Layer 14 of a small transformer language model trained on English Wikipedia (17 layers, counted from 0, width 128).
A neuron adds its activation times its output weights to the MLP's output. To switch it off is to set its activation to zero at one token and run the rest of the model.

Output weights of the MLP neurons that the questions are about. A number n stands for n times 0.0055.
n37: 24 2 -15 -21 8 1 21 16 27 -17 41 19 -25 -12 21 17 12 16 -16 16 48 11 -41 0 8 -2 4 -27 -21 -22 21 -12 -10 -13 -7 21 11 5 17 23 -13 -2 -7 15 14 -27 -12 28 47 -2 18 20 27 -27 22 10 40 21 4 15 2 -15 -20 -25 -30 13 -17 17 -1 1 6 -18 -16 12 7 -11 4 -12 -10 13 -20 44 -3 -1 -14 1 -5 11 -18 21 2 -28 -7 6 15 -8 16 9 -20 6 23 16 16 29 -21 -5 -1 18 -8 2 20 10 32 -30 25 23 0 1 8 -23 4 25 -6 21 11 -4 -42 1
n65: -25 -8 14 5 -18 -9 9 -17 -3 11 3 -19 10 21 -22 23 -16 35 -52 -5 -1 -2 -22 29 30 -22 1 -1 1 25 -18 -7 -4 -4 12 35 13 -3 -19 14 -71 3 -5 -33 38 -11 3 9 -17 13 3 -22 9 -7 36 24 -9 21 -2 17 16 1 1 15 -23 10 2 -17 -36 -26 28 -4 -49 18 6 22 15 -18 -1 -11 -2 12 7 -21 19 -18 11 -30 10 -1 24 -24 47 -16 -8 -53 15 20 -26 8 20 -11 -5 28 15 -11 -4 -6 1 32 -1 -5 -25 14 -6 7 2 31 5 21 -2 -52 6 4 -10 14 -24 9
n90: 29 -40 36 15 8 14 5 -30 -1 15 -38 22 2 2 -46 -1 0 25 17 -5 -16 -9 -15 21 14 16 -15 23 -16 -7 -2 -44 -7 -22 -14 28 -17 -35 -13 -20 -9 30 -2 15 -9 27 38 -1 -25 -20 -12 50 -28 6 7 28 -33 -61 -15 6 -24 -6 4 -30 4 9 -30 14 -35 5 -28 -47 13 2 -36 -36 15 57 -64 -29 -29 43 17 -34 6 -21 -11 43 -3 52 -51 32 9 -20 5 50 48 2 -25 -21 -29 6 19 17 -35 16 -11 4 -2 -32 -19 19 -3 -21 -16 -5 69 30 -35 17 -20 27 21 -2 -4 43 30 -1
n92: -27 -5 -51 7 -19 52 11 -21 33 -32 28 -17 12 6 8 -4 4 -1 -20 7 13 -26 -10 7 -31 15 -35 -13 6 -4 -17 -15 10 7 -5 21 -10 -1 -10 -1 2 4 -24 -8 -13 1 18 29 -49 28 6 -10 -4 22 43 23 6 -17 -32 -2 -18 -2 -9 36 3 -8 12 -7 -29 -1 20 -7 -3 45 7 10 -22 -2 -2 3 41 -13 -8 6 11 45 14 29 7 18 16 -59 -26 -10 1 26 6 17 30 -29 17 38 -11 -37 -38 -1 14 17 -1 17 -7 16 0 16 -7 -10 18 -38 -27 38 8 -46 -13 -13 -21 -25 30 28
n140: -45 26 11 60 -4 29 -27 14 -17 -14 -3 -19 -17 -30 9 -12 11 -26 7 13 0 -22 -14 -9 -23 -6 14 -10 19 22 22 -34 4 -6 19 4 -9 -8 16 -7 38 3 13 -18 -14 28 12 -39 22 -10 -19 18 -22 20 -13 2 -27 -13 15 40 22 -21 17 5 -33 30 -5 -9 12 18 21 14 -19 14 -9 27 54 14 -20 -18 -28 8 -22 -6 -19 31 2 9 -11 36 2 -18 21 6 10 37 -26 8 13 0 -20 11 41 9 -19 -17 36 1 29 37 17 6 -12 -3 -9 -9 -4 -26 -17 -14 4 3 -7 -14 24 10 3 17
n235: -7 -18 29 -24 -2 -22 -11 -30 13 -6 -30 -16 1 2 17 -17 11 21 13 31 9 0 -7 32 17 5 -34 28 -13 31 -27 19 6 -4 3 16 10 -16 3 17 -11 -9 16 12 16 5 14 3 -2 11 -9 22 -29 -7 -4 -16 9 -4 8 16 14 -9 10 -24 13 -13 -19 -13 11 -1 -8 30 -25 24 9 18 -8 -7 46 26 -8 15 17 -13 23 -25 -22 4 7 -8 6 1 9 -17 11 -10 14 23 7 22 1 26 -12 10 -2 -10 27 8 -17 -27 -3 -3 -14 -7 0 7 4 1 -19 16 20 21 -8 2 -30 12 -7 -21
n246: -10 -21 3 -3 -13 -35 27 -5 -11 -4 -30 22 10 -12 15 23 -21 12 18 28 18 -26 8 8 -15 -36 11 -4 -6 25 -22 -32 -6 -4 -12 12 -18 -8 5 7 22 6 13 9 -11 -30 -3 4 23 32 22 -20 9 -34 -30 -48 -12 -27 -10 -33 12 5 13 16 -6 -4 -33 -12 13 6 -19 23 -13 14 -11 7 26 20 8 36 -1 10 32 -22 22 21 -13 55 28 -20 40 7 -9 -18 -14 25 30 5 2 13 -10 66 4 10 18 15 28 10 -18 -14 30 -18 -3 27 -9 16 -20 4 -2 18 6 15 6 -13 27 1 4 -23
n275: 2 -29 7 33 -11 -9 -14 -12 32 3 -21 -13 44 29 7 3 -14 -18 -23 -16 -18 -17 15 -8 -10 -46 -28 -16 16 -12 -6 33 -6 -4 -8 -8 27 -24 -2 32 -21 12 -26 15 17 -13 35 33 -51 -34 -16 4 -54 1 13 22 -14 -3 -32 11 4 -20 16 -12 32 -13 -8 -3 -41 8 -19 19 -24 8 -9 5 -1 13 14 10 22 -25 23 34 13 52 -40 65 12 -15 -22 22 -1 53 -1 12 23 -12 16 7 18 -16 -47 -19 47 16 -17 -15 12 0 -9 -8 -25 37 4 22 -77 12 14 -10 13 36 36 -34 45 36 -46 15
n329: -1 -17 9 -9 16 2 18 21 -30 -14 -13 -11 -4 0 -1 16 -13 -13 12 -13 -65 30 34 -19 5 -30 -37 -5 -19 -3 -1 -3 -15 15 -21 -8 4 15 12 13 30 -5 -1 16 -14 16 -28 8 0 -29 2 32 -29 4 4 7 4 2 -12 -10 -18 -31 6 -29 -33 44 34 38 -2 -8 -3 -16 -22 3 -16 -9 -7 -13 11 -20 -14 44 -36 -21 -8 5 19 2 19 3 2 -22 -8 2 1 31 -9 -15 -14 11 14 18 12 17 -5 17 -13 24 -22 -11 6 -6 -18 -4 11 -13 30 -9 19 16 -1 -8 17 -35 95 -14 12 -25
n368: 11 -27 20 26 8 -18 -23 -22 -8 -21 -29 -11 21 19 -14 31 -22 -2 -3 -42 -2 -29 21 -21 1 4 2 -22 15 -29 33 -4 -1 -14 -4 9 -20 17 2 -6 -30 42 -17 -16 -17 13 -34 -10 -9 -29 -5 -18 11 13 4 24 -38 16 16 -15 23 -22 15 -41 -10 5 11 -13 7 -28 -2 -64 1 -33 2 -39 -9 19 -32 20 -4 -13 -6 -17 0 -5 4 16 -1 -13 -18 16 25 33 -12 -29 20 -11 26 34 -1 19 -14 6 1 -36 -2 35 46 -20 -44 -12 19 0 4 -21 -9 8 -6 1 20 -1 11 -4 -31 15 -3 38
n384: 2 -19 -21 -18 -12 16 -6 -11 -55 -9 -24 -5 14 15 -46 22 1 5 23 18 18 -1 15 16 36 -1 5 17 -5 23 -1 13 -23 -7 -5 -8 -24 -2 -30 -18 10 -30 -11 29 -21 2 13 -8 -1 15 -6 4 5 -2 -25 3 22 38 -9 -9 -2 -3 14 -13 11 7 27 -6 8 21 12 39 -16 -2 10 -28 2 -16 -31 -35 -7 11 -5 -26 5 59 44 8 -27 4 16 -2 -20 -6 -18 23 16 -6 0 23 7 2 3 -9 -13 -14 20 12 -35 3 -3 12 -25 16 -27 25 -8 -9 3 -1 17 -8 -5 -9 40 8 22 1
n418: 12 16 36 -15 32 33 -9 -20 -13 22 -26 31 -36 -6 -7 -13 -30 1 -19 43 -27 -23 21 0 21 -5 30 -4 -26 -10 5 -13 -21 -11 -6 4 -50 13 14 38 20 35 36 -12 -40 -20 13 28 23 12 -15 -36 -61 -10 -58 10 32 -18 -31 15 -34 -16 -40 -4 20 13 -20 -3 11 -13 26 -31 -12 -3 -35 30 44 -33 -29 -22 30 19 -19 4 3 38 1 8 -15 -20 -4 4 -8 14 18 -32 -67 22 -11 8 -1 22 0 11 -14 17 0 30 42 -7 -2 34 37 -31 -22 -4 8 -14 0 42 22 -4 -8 -6 -38 55 25 -17
n443: -13 -18 -6 31 -25 18 -51 18 -9 -7 5 10 -21 -6 -14 25 -9 -13 -5 -28 -3 -12 -35 38 -15 4 -14 -5 27 -8 32 31 2 50 -23 3 29 -8 -6 -14 -46 38 -25 -9 6 -11 -7 29 -32 -32 -47 18 -9 4 -26 1 12 7 -27 4 -42 9 -8 17 -8 11 9 -19 -10 20 29 -8 -21 7 -1 2 11 -27 4 23 8 10 29 31 33 -38 -24 22 -24 -27 -13 -13 -6 21 22 -24 -9 -15 0 -2 3 -3 18 -4 -7 -15 -4 -5 -10 4 2 29 -10 -19 12 -51 17 -8 36 0 -27 2 9 21 22 -47 12 -48
n444: 22 6 11 -1 5 -29 6 -24 30 2 32 23 7 39 30 -22 4 3 -29 18 -29 -2 -24 1 7 16 4 29 -9 -17 15 -13 -6 -5 10 -11 8 14 -18 8 -16 41 7 -1 -21 -32 15 -7 -8 -36 -33 -3 6 6 -38 18 -16 39 23 -14 -1 -24 22 -10 -1 19 -2 -33 -3 -13 -49 19 4 30 -17 11 -18 27 -31 -28 -6 10 -19 -18 -23 5 3 -1 4 17 -2 -3 22 17 9 -8 1 -17 -26 -11 -15 -15 24 15 38 3 36 16 44 30 9 19 -34 -21 8 13 5 -6 -5 -25 -9 2 9 -13 -28 21 -11 38
n466: -11 -12 37 25 3 -2 -3 -7 -6 7 -33 15 -13 -1 26 8 -6 22 -21 -50 -4 31 12 -9 -22 22 22 10 2 -6 7 -27 35 9 -8 32 24 -13 -4 -21 -21 9 -8 42 -2 11 -20 1 -2 24 6 25 -24 14 -36 11 10 6 10 17 13 -19 -28 30 14 -4 5 1 21 -5 -6 17 7 6 -27 2 -42 3 -19 9 33 7 -12 -6 -13 21 -17 25 -12 18 29 -4 -2 -9 9 5 35 3 7 -8 -4 12 -25 -7 -2 11 -18 -21 49 23 10 18 5 -23 -20 -30 -12 14 22 20 0 -17 6 -1 6 -1 12 8
n471: -9 12 -8 16 -31 4 -8 -8 -5 9 -6 -20 26 35 -3 -2 -16 18 9 2 2 8 -14 -17 14 -2 -17 23 -6 -11 16 23 -15 0 6 -3 -4 4 -7 -1 10 5 -18 -2 25 3 3 -7 -9 28 -38 -8 6 -11 16 2 21 -18 -7 -4 18 0 7 -12 3 13 -8 -22 20 6 16 16 -21 -7 -1 -2 18 -13 -2 -21 -9 -31 2 -12 -13 -24 4 14 8 -1 6 25 -4 -11 21 -26 -3 -4 -11 -4 -7 19 5 -5 -13 9 -5 -13 -11 -2 -11 8 20 13 -7 3 -6 -11 12 9 9 16 -11 -4 -23 23 -3 -4

Each question names a token from some text and the token that comes next. It shows the activations a of the neurons there, in the order above. A number n stands for n times 0.48.

Then comes g, the gradient of the next token's log-probability with respect to the MLP's output, scaled to length 1. A neuron's effect is roughly proportional to its activation times (output weights . g). A number n stands for n times 0.0043.

" in", then " L"
a: 1 0 0 0 0 3 0 0 0 0 0 0 0 0 0 6
g: -12 41 -17 46 -1 -15 -17 2 8 -11 7 -20 19 32 -1 -24 -22 25 -6 22 1 1 -21 37 2 5 -32 44 -19 6 46 11 -19 -15 11 -16 26 10 4 -31 14 -12 -32 -33 11 -6 -9 -13 -2 -1 11 20 -8 8 2 -29 35 -7 31 20 4 -4 23 14 22 1 -22 -16 -6 -2 10 -1 -6 -15 -12 -8 2 16 32 -12 -3 -14 -6 -22 -22 13 4 33 -11 -19 24 0 -1 -25 35 -6 -16 -26 1 -30 -12 -32 12 29 1 -20 9 8 22 -26 0 36 45 20 12 11 7 14 -16 10 -15 -27 24 -16 0 -38 2 71
Switching off which neuron hurts the next token most? n471

"unt", then "s"
a: 0 0 0 0 0 7 0 0 0 0 0 30 0 0 28 0
g: 5 -1 -11 0 -9 -17 -15 -41 -25 8 5 -22 -19 -18 34 16 -20 -40 23 -8 -13 -4 -5 -38 -6 -3 -3 -26 3 38 -21 -31 -36 -4 19 0 -6 -41 7 23 11 16 -39 -21 14 -17 -15 -2 34 -1 12 -19 32 -27 -18 -25 38 -17 -8 14 -18 0 17 -33 -3 -6 0 26 -14 -16 -35 -10 12 15 -22 -49 9 3 -9 -13 13 14 9 5 -16 -4 -13 12 28 -8 -17 5 -6 -5 -15 17 4 9 -13 25 29 -25 -23 -12 3 -23 27 -29 22 10 5 7 -27 12 -12 -13 3 6 -9 -7 53 10 -1 5 -11 43 -50 45
Switching off which neuron hurts the next token most? n418

" and", then " expanded"
a: 0 0 0 6 0 3 1 0 0 14 0 0 0 0 0 0
g: 5 16 -6 -10 2 -29 10 -5 3 12 -9 6 -27 -24 -24 12 23 -36 2 2 -5 -6 23 9 -36 -5 32 -4 -28 -19 -14 -6 -4 13 2 -31 -14 -28 -22 7 16 -21 -12 19 -4 -3 16 -7 -2 -25 8 11 1 -15 10 -20 18 -13 -22 22 34 40 2 15 -6 43 -42 -5 35 6 -2 1 -16 30 9 8 -25 -4 -11 37 13 9 20 37 -9 40 -10 -13 24 13 11 -11 -9 -6 10 -17 29 15 -6 -42 22 16 -1 39 22 16 24 -26 -32 2 -27 19 -30 10 -17 -16 -24 -7 24 -22 5 14 2 2 61 -37 18 -44
Which neuron, switched off, raises the next token's probability most? n368

" United", then " States"
a: 15 0 0 0 0 2 0 24 16 0 0 0 0 0 0 0
g: 26 11 6 21 -20 -14 20 8 -13 -10 -8 0 -20 -1 -23 -11 12 19 24 -3 -5 31 25 -6 5 -4 -53 -7 -35 -27 -8 60 -10 3 24 -1 8 40 -23 -5 19 -14 -19 8 -15 -28 27 51 -1 21 9 2 -10 7 9 15 -8 10 4 0 -33 -8 9 -18 -1 15 15 24 7 1 4 -6 -15 16 -18 10 17 11 -6 15 -19 26 -12 35 -14 -5 25 -33 -17 -18 -31 -2 26 5 -3 18 7 -42 -19 14 -5 18 -5 -21 23 8 6 -9 2 35 -12 25 -23 23 46 -29 33 24 31 20 12 24 -18 -39 28 9 30 -35
Switching off which neuron hurts the next token most? n329

"hip", then " offered"
a: 0 0 0 0 27 0 0 0 0 0 0 0 0 0 28 0
g: 16 0 48 16 -20 5 2 -11 -3 23 12 -15 -9 4 30 -3 -4 1 41 1 -16 8 -19 -3 -31 -35 10 26 -8 -13 24 -24 -32 -7 -10 33 -12 -19 -37 -30 -1 21 -2 -33 21 -12 -4 -24 -9 -5 -16 -3 12 -62 6 3 31 6 -9 -9 33 14 -6 12 32 -24 -8 5 20 2 -9 0 -13 2 -2 -10 -22 -17 9 37 49 5 12 15 -8 10 -23 16 -20 -20 34 3 25 -23 15 3 40 31 14 -31 -24 15 17 45 37 5 -31 -25 -11 0 -15 -20 6 3 -11 -12 -16 9 2 30 3 -2 -1 -20 32 -43 -4 1
Which neuron, switched off, raises the next token's probability most? n140

" aut", then "omo"
a: 0 0 0 3 0 7 0 0 0 0 0 0 11 0 1 0
g: 14 -12 -9 4 9 11 -11 12 -35 6 -22 7 -35 -36 -11 -42 -5 -55 10 15 17 21 -11 6 27 -7 19 18 0 6 -13 27 23 10 24 -1 43 -4 -29 -36 17 35 -7 -29 28 8 -18 6 -9 -21 12 24 -20 -20 -15 -13 20 5 -19 22 -3 1 -25 41 5 5 -19 4 -4 -16 -11 -20 -27 16 2 13 41 -34 -33 6 0 -7 -5 -7 -22 -44 20 27 -9 16 -29 -26 -7 -13 -14 20 21 20 6 -19 10 -16 -20 19 17 12 -6 38 18 -17 20 3 -21 22 -35 -9 -22 25 23 0 -11 -28 25 -8 -22 3 22 30
Switching off which neuron hurts the next token most? n443

" off", then "sh"
a: 0 60 0 0 0 1 0 0 0 0 0 0 9 0 2 1
g: 4 19 -18 8 7 6 -33 -31 8 2 -6 8 8 27 37 16 10 -7 13 -39 -15 -15 8 -6 24 22 -30 -17 -11 14 -7 37 -10 -16 14 -6 19 -22 -4 -7 -6 4 -21 -20 -12 -10 -34 8 24 -41 28 -52 -29 12 -3 -10 29 -7 -6 30 -39 5 4 30 -2 1 -23 -17 18 -35 -22 -9 -31 29 18 -8 4 1 20 -13 5 24 24 -3 -3 0 35 3 18 17 -21 20 -10 -14 26 32 -13 -27 -24 -3 46 -32 25 -11 0 25 14 -20 18 2 3 7 15 -9 -45 -31 30 47 14 -8 -13 -3 9 -14 -39 -8 -17 -5
Switching off which neuron hurts the next token most? n65

"\n\n", then "="
a: 0 0 0 0 28 0 0 0 0 0 0 0 0 0 0 0
g: 9 -28 8 -14 -22 -4 11 -18 12 -40 -12 -6 -18 0 5 13 -27 31 -32 -15 -19 11 11 -17 14 6 -3 -7 5 -4 -21 -23 -28 39 7 -32 13 34 7 3 6 6 -27 17 -7 2 0 -16 -26 25 15 -12 26 6 -12 37 -8 25 0 -4 5 -1 5 15 -29 -19 17 -2 -5 8 -12 6 25 -15 -13 6 14 -9 -12 1 26 -13 -35 -15 -14 -40 -10 17 -23 -11 -24 23 9 11 14 -14 10 -12 -33 20 -25 22 -30 -39 18 -8 -57 -2 -22 -14 -15 -34 6 -9 20 -16 -43 -15 -9 -16 47 32 -49 -51 -7 -16 23 -15
Which neuron, switched off, raises the next token's probability most? n140

"gn", then ";"
a: 0 0 0 0 0 0 0 0 1 0 33 27 0 1 0 0
g: 19 -13 -63 33 2 10 18 -17 9 -9 -20 -11 -40 21 -19 3 -15 3 -6 -24 0 10 -7 -9 9 4 -29 -4 29 -1 -11 -18 13 9 -19 -19 -8 29 43 -2 1 -37 10 -21 10 29 -29 22 -3 -15 6 25 -25 20 10 6 36 2 -33 30 -3 -10 20 4 -31 45 -29 -33 -14 17 -6 17 -25 -30 58 5 27 9 12 8 -3 3 9 25 -35 6 15 13 -12 -13 28 8 -6 -21 13 19 -4 31 1 2 -22 26 -1 -14 -52 8 -26 30 6 10 -6 -5 -36 4 4 -17 10 1 22 10 12 5 1 28 33 1 9 -17
Switching off which neuron hurts the next token most? n384

"ta", then "n"
a: 0 0 0 94 0 0 0 0 4 0 0 5 0 0 3 0
g: -2 28 -20 4 3 -7 9 14 -26 -8 7 -12 -15 36 2 35 7 -20 -2 4 34 -19 20 -18 24 -24 -13 13 -22 -4 19 0 5 5 33 3 28 -34 -1 -25 32 1 -18 2 24 32 -22 32 -35 35 -47 4 -9 -15 18 -4 -4 17 -32 -5 -10 -27 23 22 8 46 -22 -18 -13 -4 -2 2 -4 -1 -6 -9 19 -21 -8 -25 -24 40 -13 1 17 21 -11 -14 16 23 -40 -12 4 -29 18 -2 -8 -36 -22 -16 11 -34 5 35 -5 11 7 7 26 -23 40 -40 -10 -1 -25 -4 -4 13 20 -27 -20 29 19 -33 21 18 -3 18
Which neuron, switched off, raises the next token's probability most? n92

" As", then "ana"
a: 0 0 0 2 0 23 0 0 6 11 0 0 0 0 0 0
g: 26 -1 11 -10 10 0 -8 -35 -18 17 -19 24 -11 -5 34 14 8 -5 10 -4 5 -2 8 -33 -32 5 0 9 -19 34 -18 -38 9 -1 -12 26 15 13 -4 15 -6 33 -49 7 -28 21 13 -16 -12 0 0 13 -10 -38 -24 2 19 -18 9 15 18 -10 25 -12 11 -48 31 13 3 3 -12 -4 -4 -11 19 -20 7 6 47 -19 -19 11 -4 2 7 10 30 -36 33 -37 -38 -53 18 21 -5 -30 -39 4 -6 19 1 -20 7 19 17 -19 -5 -17 -36 17 -14 -15 19 10 42 14 -7 -32 -36 -40 3 8 -3 -9 0 -16 -23 2
Switching off which neuron hurts the next token most? n235

"t", then ","
a: 0 0 0 0 7 0 0 0 0 0 0 0 0 0 19 0
g: -29 8 0 17 -26 -1 8 3 9 26 -33 37 -12 14 8 36 -34 -23 -22 33 -2 6 -7 -24 38 19 36 3 4 16 -1 11 39 -6 -17 2 73 3 23 25 -2 2 15 -3 -9 30 -24 -21 -2 -10 -10 -22 -8 30 21 -12 13 1 25 -20 33 -13 1 -6 25 -2 24 2 -20 26 31 3 3 13 33 -22 -32 -29 1 -12 -2 -7 23 -13 -46 16 -9 0 18 -2 0 -45 -14 -1 -15 26 -31 25 -19 11 31 25 -17 -26 -1 4 22 -4 -11 -9 25 -2 15 23 -6 -6 -5 5 -10 12 -15 22 1 -23 -31 19 34 -12
Switching off which neuron hurts the next token most? n466

" its", then " director"
a: 0 0 0 0 0 0 0 5 0 0 0 0 3 0 0 0
g: -41 -33 13 -9 32 47 37 -4 10 28 -5 -24 71 -30 19 -1 -37 -12 37 -28 11 -24 4 -11 -18 -8 47 1 13 30 -8 -22 -6 -12 -7 1 24 10 -2 8 -5 -37 13 -3 -6 -5 10 54 5 38 7 -9 12 -11 -7 3 -21 -14 19 -6 -14 1 -18 -2 9 0 -4 -3 30 -6 -2 -18 -3 -19 3 14 6 14 -17 5 -8 8 2 15 -9 5 -50 -5 -30 7 -33 7 -28 26 -1 -10 25 -3 -22 14 -41 3 -6 -9 12 -13 -31 1 14 -45 -22 -1 -19 -27 17 -1 -1 15 8 15 -9 4 -2 -25 24 -10 -37 6
Switching off which neuron hurts the next token most? n275

" arm", then "ament"
a: 0 0 0 0 0 0 0 0 0 0 0 21 0 0 0 13
g: 3 19 36 -5 -2 -16 -32 17 -2 7 14 -11 -41 -10 21 -11 7 -17 8 5 5 -7 -21 2 14 -17 17 31 -26 -28 -14 -7 47 -33 -19 -5 -44 -10 -1 -12 -15 25 27 -28 -26 18 16 -21 15 -3 -49 7 8 -32 21 -1 5 16 22 -5 -29 -37 5 -8 -31 5 -29 0 -25 -22 -11 -31 6 -20 8 -12 8 6 14 -3 10 -15 -16 2 27 30 -25 -55 -20 23 18 -26 29 -6 3 -40 18 -10 -6 -1 -34 -23 18 3 -1 -12 -12 41 14 24 6 21 -14 15 22 11 -16 21 11 22 24 9 -20 -4 43 -5 5 19
Switching off which neuron hurts the next token most? n418

" el", then "se"
a: 14 10 0 0 0 0 0 0 0 0 0 0 0 0 5 0
g: 29 13 -10 -15 -9 -35 -30 -9 19 -47 34 -19 7 40 14 -6 -38 -8 -13 -31 12 -47 -8 -28 15 -14 -15 -8 -6 12 3 11 -12 -3 20 26 -6 -13 -7 19 34 26 -21 -34 -28 -8 -1 6 29 8 9 -15 -2 -15 13 -12 9 1 -40 2 6 1 -42 15 -21 7 17 43 -15 -32 6 -12 -22 25 17 -11 26 -20 9 -24 -33 -31 -19 0 -58 -8 11 3 -10 12 -5 21 -22 -30 23 14 5 2 -19 42 20 -7 10 2 40 -32 -11 -5 -21 -13 -11 -5 3 -19 -3 -5 -3 29 12 2 -1 8 23 5 -26 0 -34 7
Which neuron, switched off, raises the next token's probability most? n466

"l", then "."
a: 0 0 0 42 0 6 0 4 0 0 4 0 0 0 0 1
g: -9 11 -18 -10 8 -16 7 -9 -2 -23 29 -6 -24 -9 -31 9 24 35 -31 -25 -2 31 13 -4 -17 -5 31 18 61 25 -11 1 -8 -2 6 -6 11 30 18 -5 2 -20 -33 13 10 20 -28 35 -17 4 5 16 -5 -22 -9 27 -40 -17 -47 9 -29 -19 32 -2 -3 31 11 -13 -2 -6 5 -17 -6 -22 9 -8 8 9 12 25 -30 -12 -23 12 -34 -5 35 12 -24 -15 29 12 -4 -2 -16 5 -21 30 19 2 -20 -49 -12 10 -30 -13 8 18 13 20 -26 -16 -24 1 -38 -29 12 -27 -16 23 21 24 1 31 -16 24 -23 -10
Switching off which neuron hurts the next token most? n92

"hi", then " and"
a: 0 0 0 69 0 0 0 0 12 0 0 0 0 0 0 2
g: -22 -21 -16 2 -1 1 -10 -14 2 -1 9 6 18 12 48 -25 -14 -27 32 -7 -19 -24 0 61 5 -15 -2 -11 1 -1 28 4 -27 22 -2 -13 -23 -34 -9 -9 2 -9 20 4 19 -23 8 -16 5 11 1 -12 -51 19 18 -18 47 18 24 -10 12 -18 -2 -22 17 -24 -9 -1 6 35 15 37 57 -34 9 -20 -30 29 -29 -5 3 -20 -26 -68 28 -12 -3 21 34 4 11 -4 15 11 1 1 14 -13 -42 7 13 -1 -14 -29 -8 -10 -1 6 23 -27 -10 3 -15 -11 -8 -14 13 30 28 -3 6 -5 -14 0 5 -14 -8 18
Which neuron, switched off, raises the next token's probability most? n92

" for", then " an"
a: 1 0 0 0 0 0 1 0 0 0 0 0 23 0 0 0
g: 41 0 11 -8 -11 14 13 -40 9 11 26 -45 25 -8 8 -10 -29 -13 12 -43 0 3 22 -24 -25 -9 18 -6 11 4 -8 43 -11 5 5 18 -20 -14 7 29 8 -22 42 5 -37 -13 24 31 9 -3 13 8 -25 15 10 -2 -8 -6 -1 -2 39 12 -1 26 13 -18 24 1 5 -15 -14 23 9 5 1 17 15 -1 24 -40 5 40 -3 -24 -32 15 -1 1 40 20 -19 -15 -3 -35 -26 26 -21 -23 34 -19 16 10 -1 11 15 10 -10 18 -24 2 16 26 23 -20 -23 4 -8 -17 12 -37 -6 -31 -25 46 8 41 -13 -21
Which neuron, switched off, raises the next token's probability most? n443

" and", then " during"
a: 0 0 0 0 1 0 38 0 0 33 0 0 0 0 3 0
g: -26 -4 3 -2 5 -16 -12 1 0 -17 -43 -3 4 13 -10 4 -5 5 8 -3 15 -25 28 -13 14 27 3 5 36 -31 -11 -6 42 -14 56 20 -32 19 35 24 -20 -30 -9 7 -31 25 -35 6 10 0 26 1 -9 -11 8 18 2 -22 21 -2 -17 -2 16 -21 -20 19 20 9 -31 14 10 -29 -28 -37 -14 18 -19 36 37 -37 -15 -41 -1 -20 51 0 -19 34 4 10 -4 18 4 -5 14 -14 10 3 9 11 25 -16 -8 -6 -19 14 35 9 -5 -13 -22 22 -29 -3 -19 -38 9 -6 7 12 9 -29 2 -24 2 24 -36 26
Which neuron, switched off, raises the next token's probability most? n246

" Liberal", then " minor"
a: 0 0 0 0 0 2 0 28 0 0 0 0 0 0 0 3
g: 21 1 -3 -9 35 -22 -3 7 -26 -5 4 -5 11 -6 -26 8 -11 -13 -38 13 -6 25 32 14 -12 -5 17 -3 3 -21 -23 -4 -28 -11 20 18 -33 -13 17 24 -1 -31 -6 -5 1 -16 -34 -10 -32 -40 7 14 -4 25 5 17 -36 28 35 17 6 -18 29 -10 24 27 -10 -10 24 21 11 -10 -6 8 0 31 11 14 2 -1 36 12 -18 20 -16 -25 4 3 21 -23 23 -30 -2 24 -25 -8 -26 -5 31 -15 -16 22 17 12 -15 12 -17 40 -33 18 22 16 3 23 -11 17 -16 -27 17 -3 6 -14 -37 1 63 16 -35 -48
Switching off which neuron hurts the next token most? n275

" its", then " Prin"
a: 0 0 0 0 0 0 0 19 0 0 0 0 0 0 0 0
g: -40 28 -38 18 -12 -3 -20 14 33 4 6 -2 4 21 -14 -2 -8 15 -34 13 1 13 8 2 -1 -35 -31 -13 30 -35 35 33 -19 17 -16 -16 22 -19 31 -17 4 11 5 45 2 9 27 -13 -23 26 -27 31 -30 4 6 0 -3 3 -5 2 -14 43 22 31 -34 -25 13 -13 -31 -24 2 19 3 -32 7 -11 7 -21 -9 -36 10 27 23 -5 17 2 31 -20 27 -9 3 -1 10 1 5 -2 -29 -13 -4 -20 -4 6 39 40 -17 -17 16 -15 18 21 14 -9 22 -26 35 18 -12 -6 4 6 -24 -1 22 6 -11 -16 -1 54
Switching off which neuron hurts the next token most? n275

"After", then " taking"
a: 0 0 0 0 21 2 0 0 0 0 0 0 10 0 0 1
g: 7 27 -25 -1 46 26 -1 34 8 -12 41 -5 -8 -8 22 6 16 6 5 -33 -13 -9 16 13 -14 2 -23 -5 -8 0 -6 -36 23 -28 23 -17 -10 6 33 -32 5 -7 6 -13 -9 -8 -1 -13 11 5 16 47 -41 14 -5 -9 14 -1 2 9 7 32 0 -12 1 -12 3 -18 10 -1 17 43 26 31 -16 16 29 25 2 -3 -27 27 8 -9 -21 -24 29 -40 -16 -13 -30 8 -15 -29 22 -9 14 8 11 -6 2 -50 16 22 16 -3 -16 40 -7 -1 -22 12 3 -13 -36 -9 37 21 32 8 -29 -23 -22 48 28 -26 0 -6
Switching off which neuron hurts the next token most? n140

" car", then " ins"
a: 0 0 0 0 0 23 0 0 0 0 0 0 0 0 6 2
g: -11 -5 -9 -3 -11 -20 9 -5 -4 -2 6 -33 46 11 -2 9 -8 26 -1 -23 18 23 -3 -32 -26 2 46 -8 33 13 17 -15 1 11 -1 0 -23 8 -23 -23 -1 27 -7 8 -16 14 8 -10 -4 15 25 27 -58 -35 16 -1 24 12 1 6 -3 -8 -1 32 -15 -12 15 -18 6 15 12 -27 18 -10 6 -8 -10 32 4 -9 43 6 -13 16 -14 -16 -44 93 24 -31 -14 -30 -9 -29 16 5 15 16 3 14 15 0 13 -16 23 7 22 -4 4 -5 -6 11 -13 -6 -25 -14 11 -16 -12 -20 -26 -2 21 -13 57 -9 -16 -11
Switching off which neuron hurts the next token most? n466

" b", then "ala"
a: 0 0 0 0 0 13 0 0 0 0 0 0 0 0 0 0
g: 22 -13 13 -33 -14 -30 -38 42 30 -6 -2 1 -21 -31 10 10 12 -4 6 57 -21 13 -17 9 -10 -13 2 -1 9 -29 3 26 -11 9 -28 -2 6 -12 -6 -25 31 -19 38 -23 -13 -40 -19 -8 -14 -4 29 1 -12 -14 6 -20 39 13 17 2 -13 6 16 56 -5 50 24 -42 24 8 11 17 3 -3 -23 12 -16 12 44 27 -28 -23 -11 13 -20 3 34 13 28 -39 10 14 -38 -3 14 -1 -5 -15 -3 -1 7 4 -6 19 19 10 14 12 7 -11 1 17 17 22 25 16 -14 -2 -35 -2 32 1 -17 -8 7 -17 12 -3
Switching off which neuron hurts the next token most? n235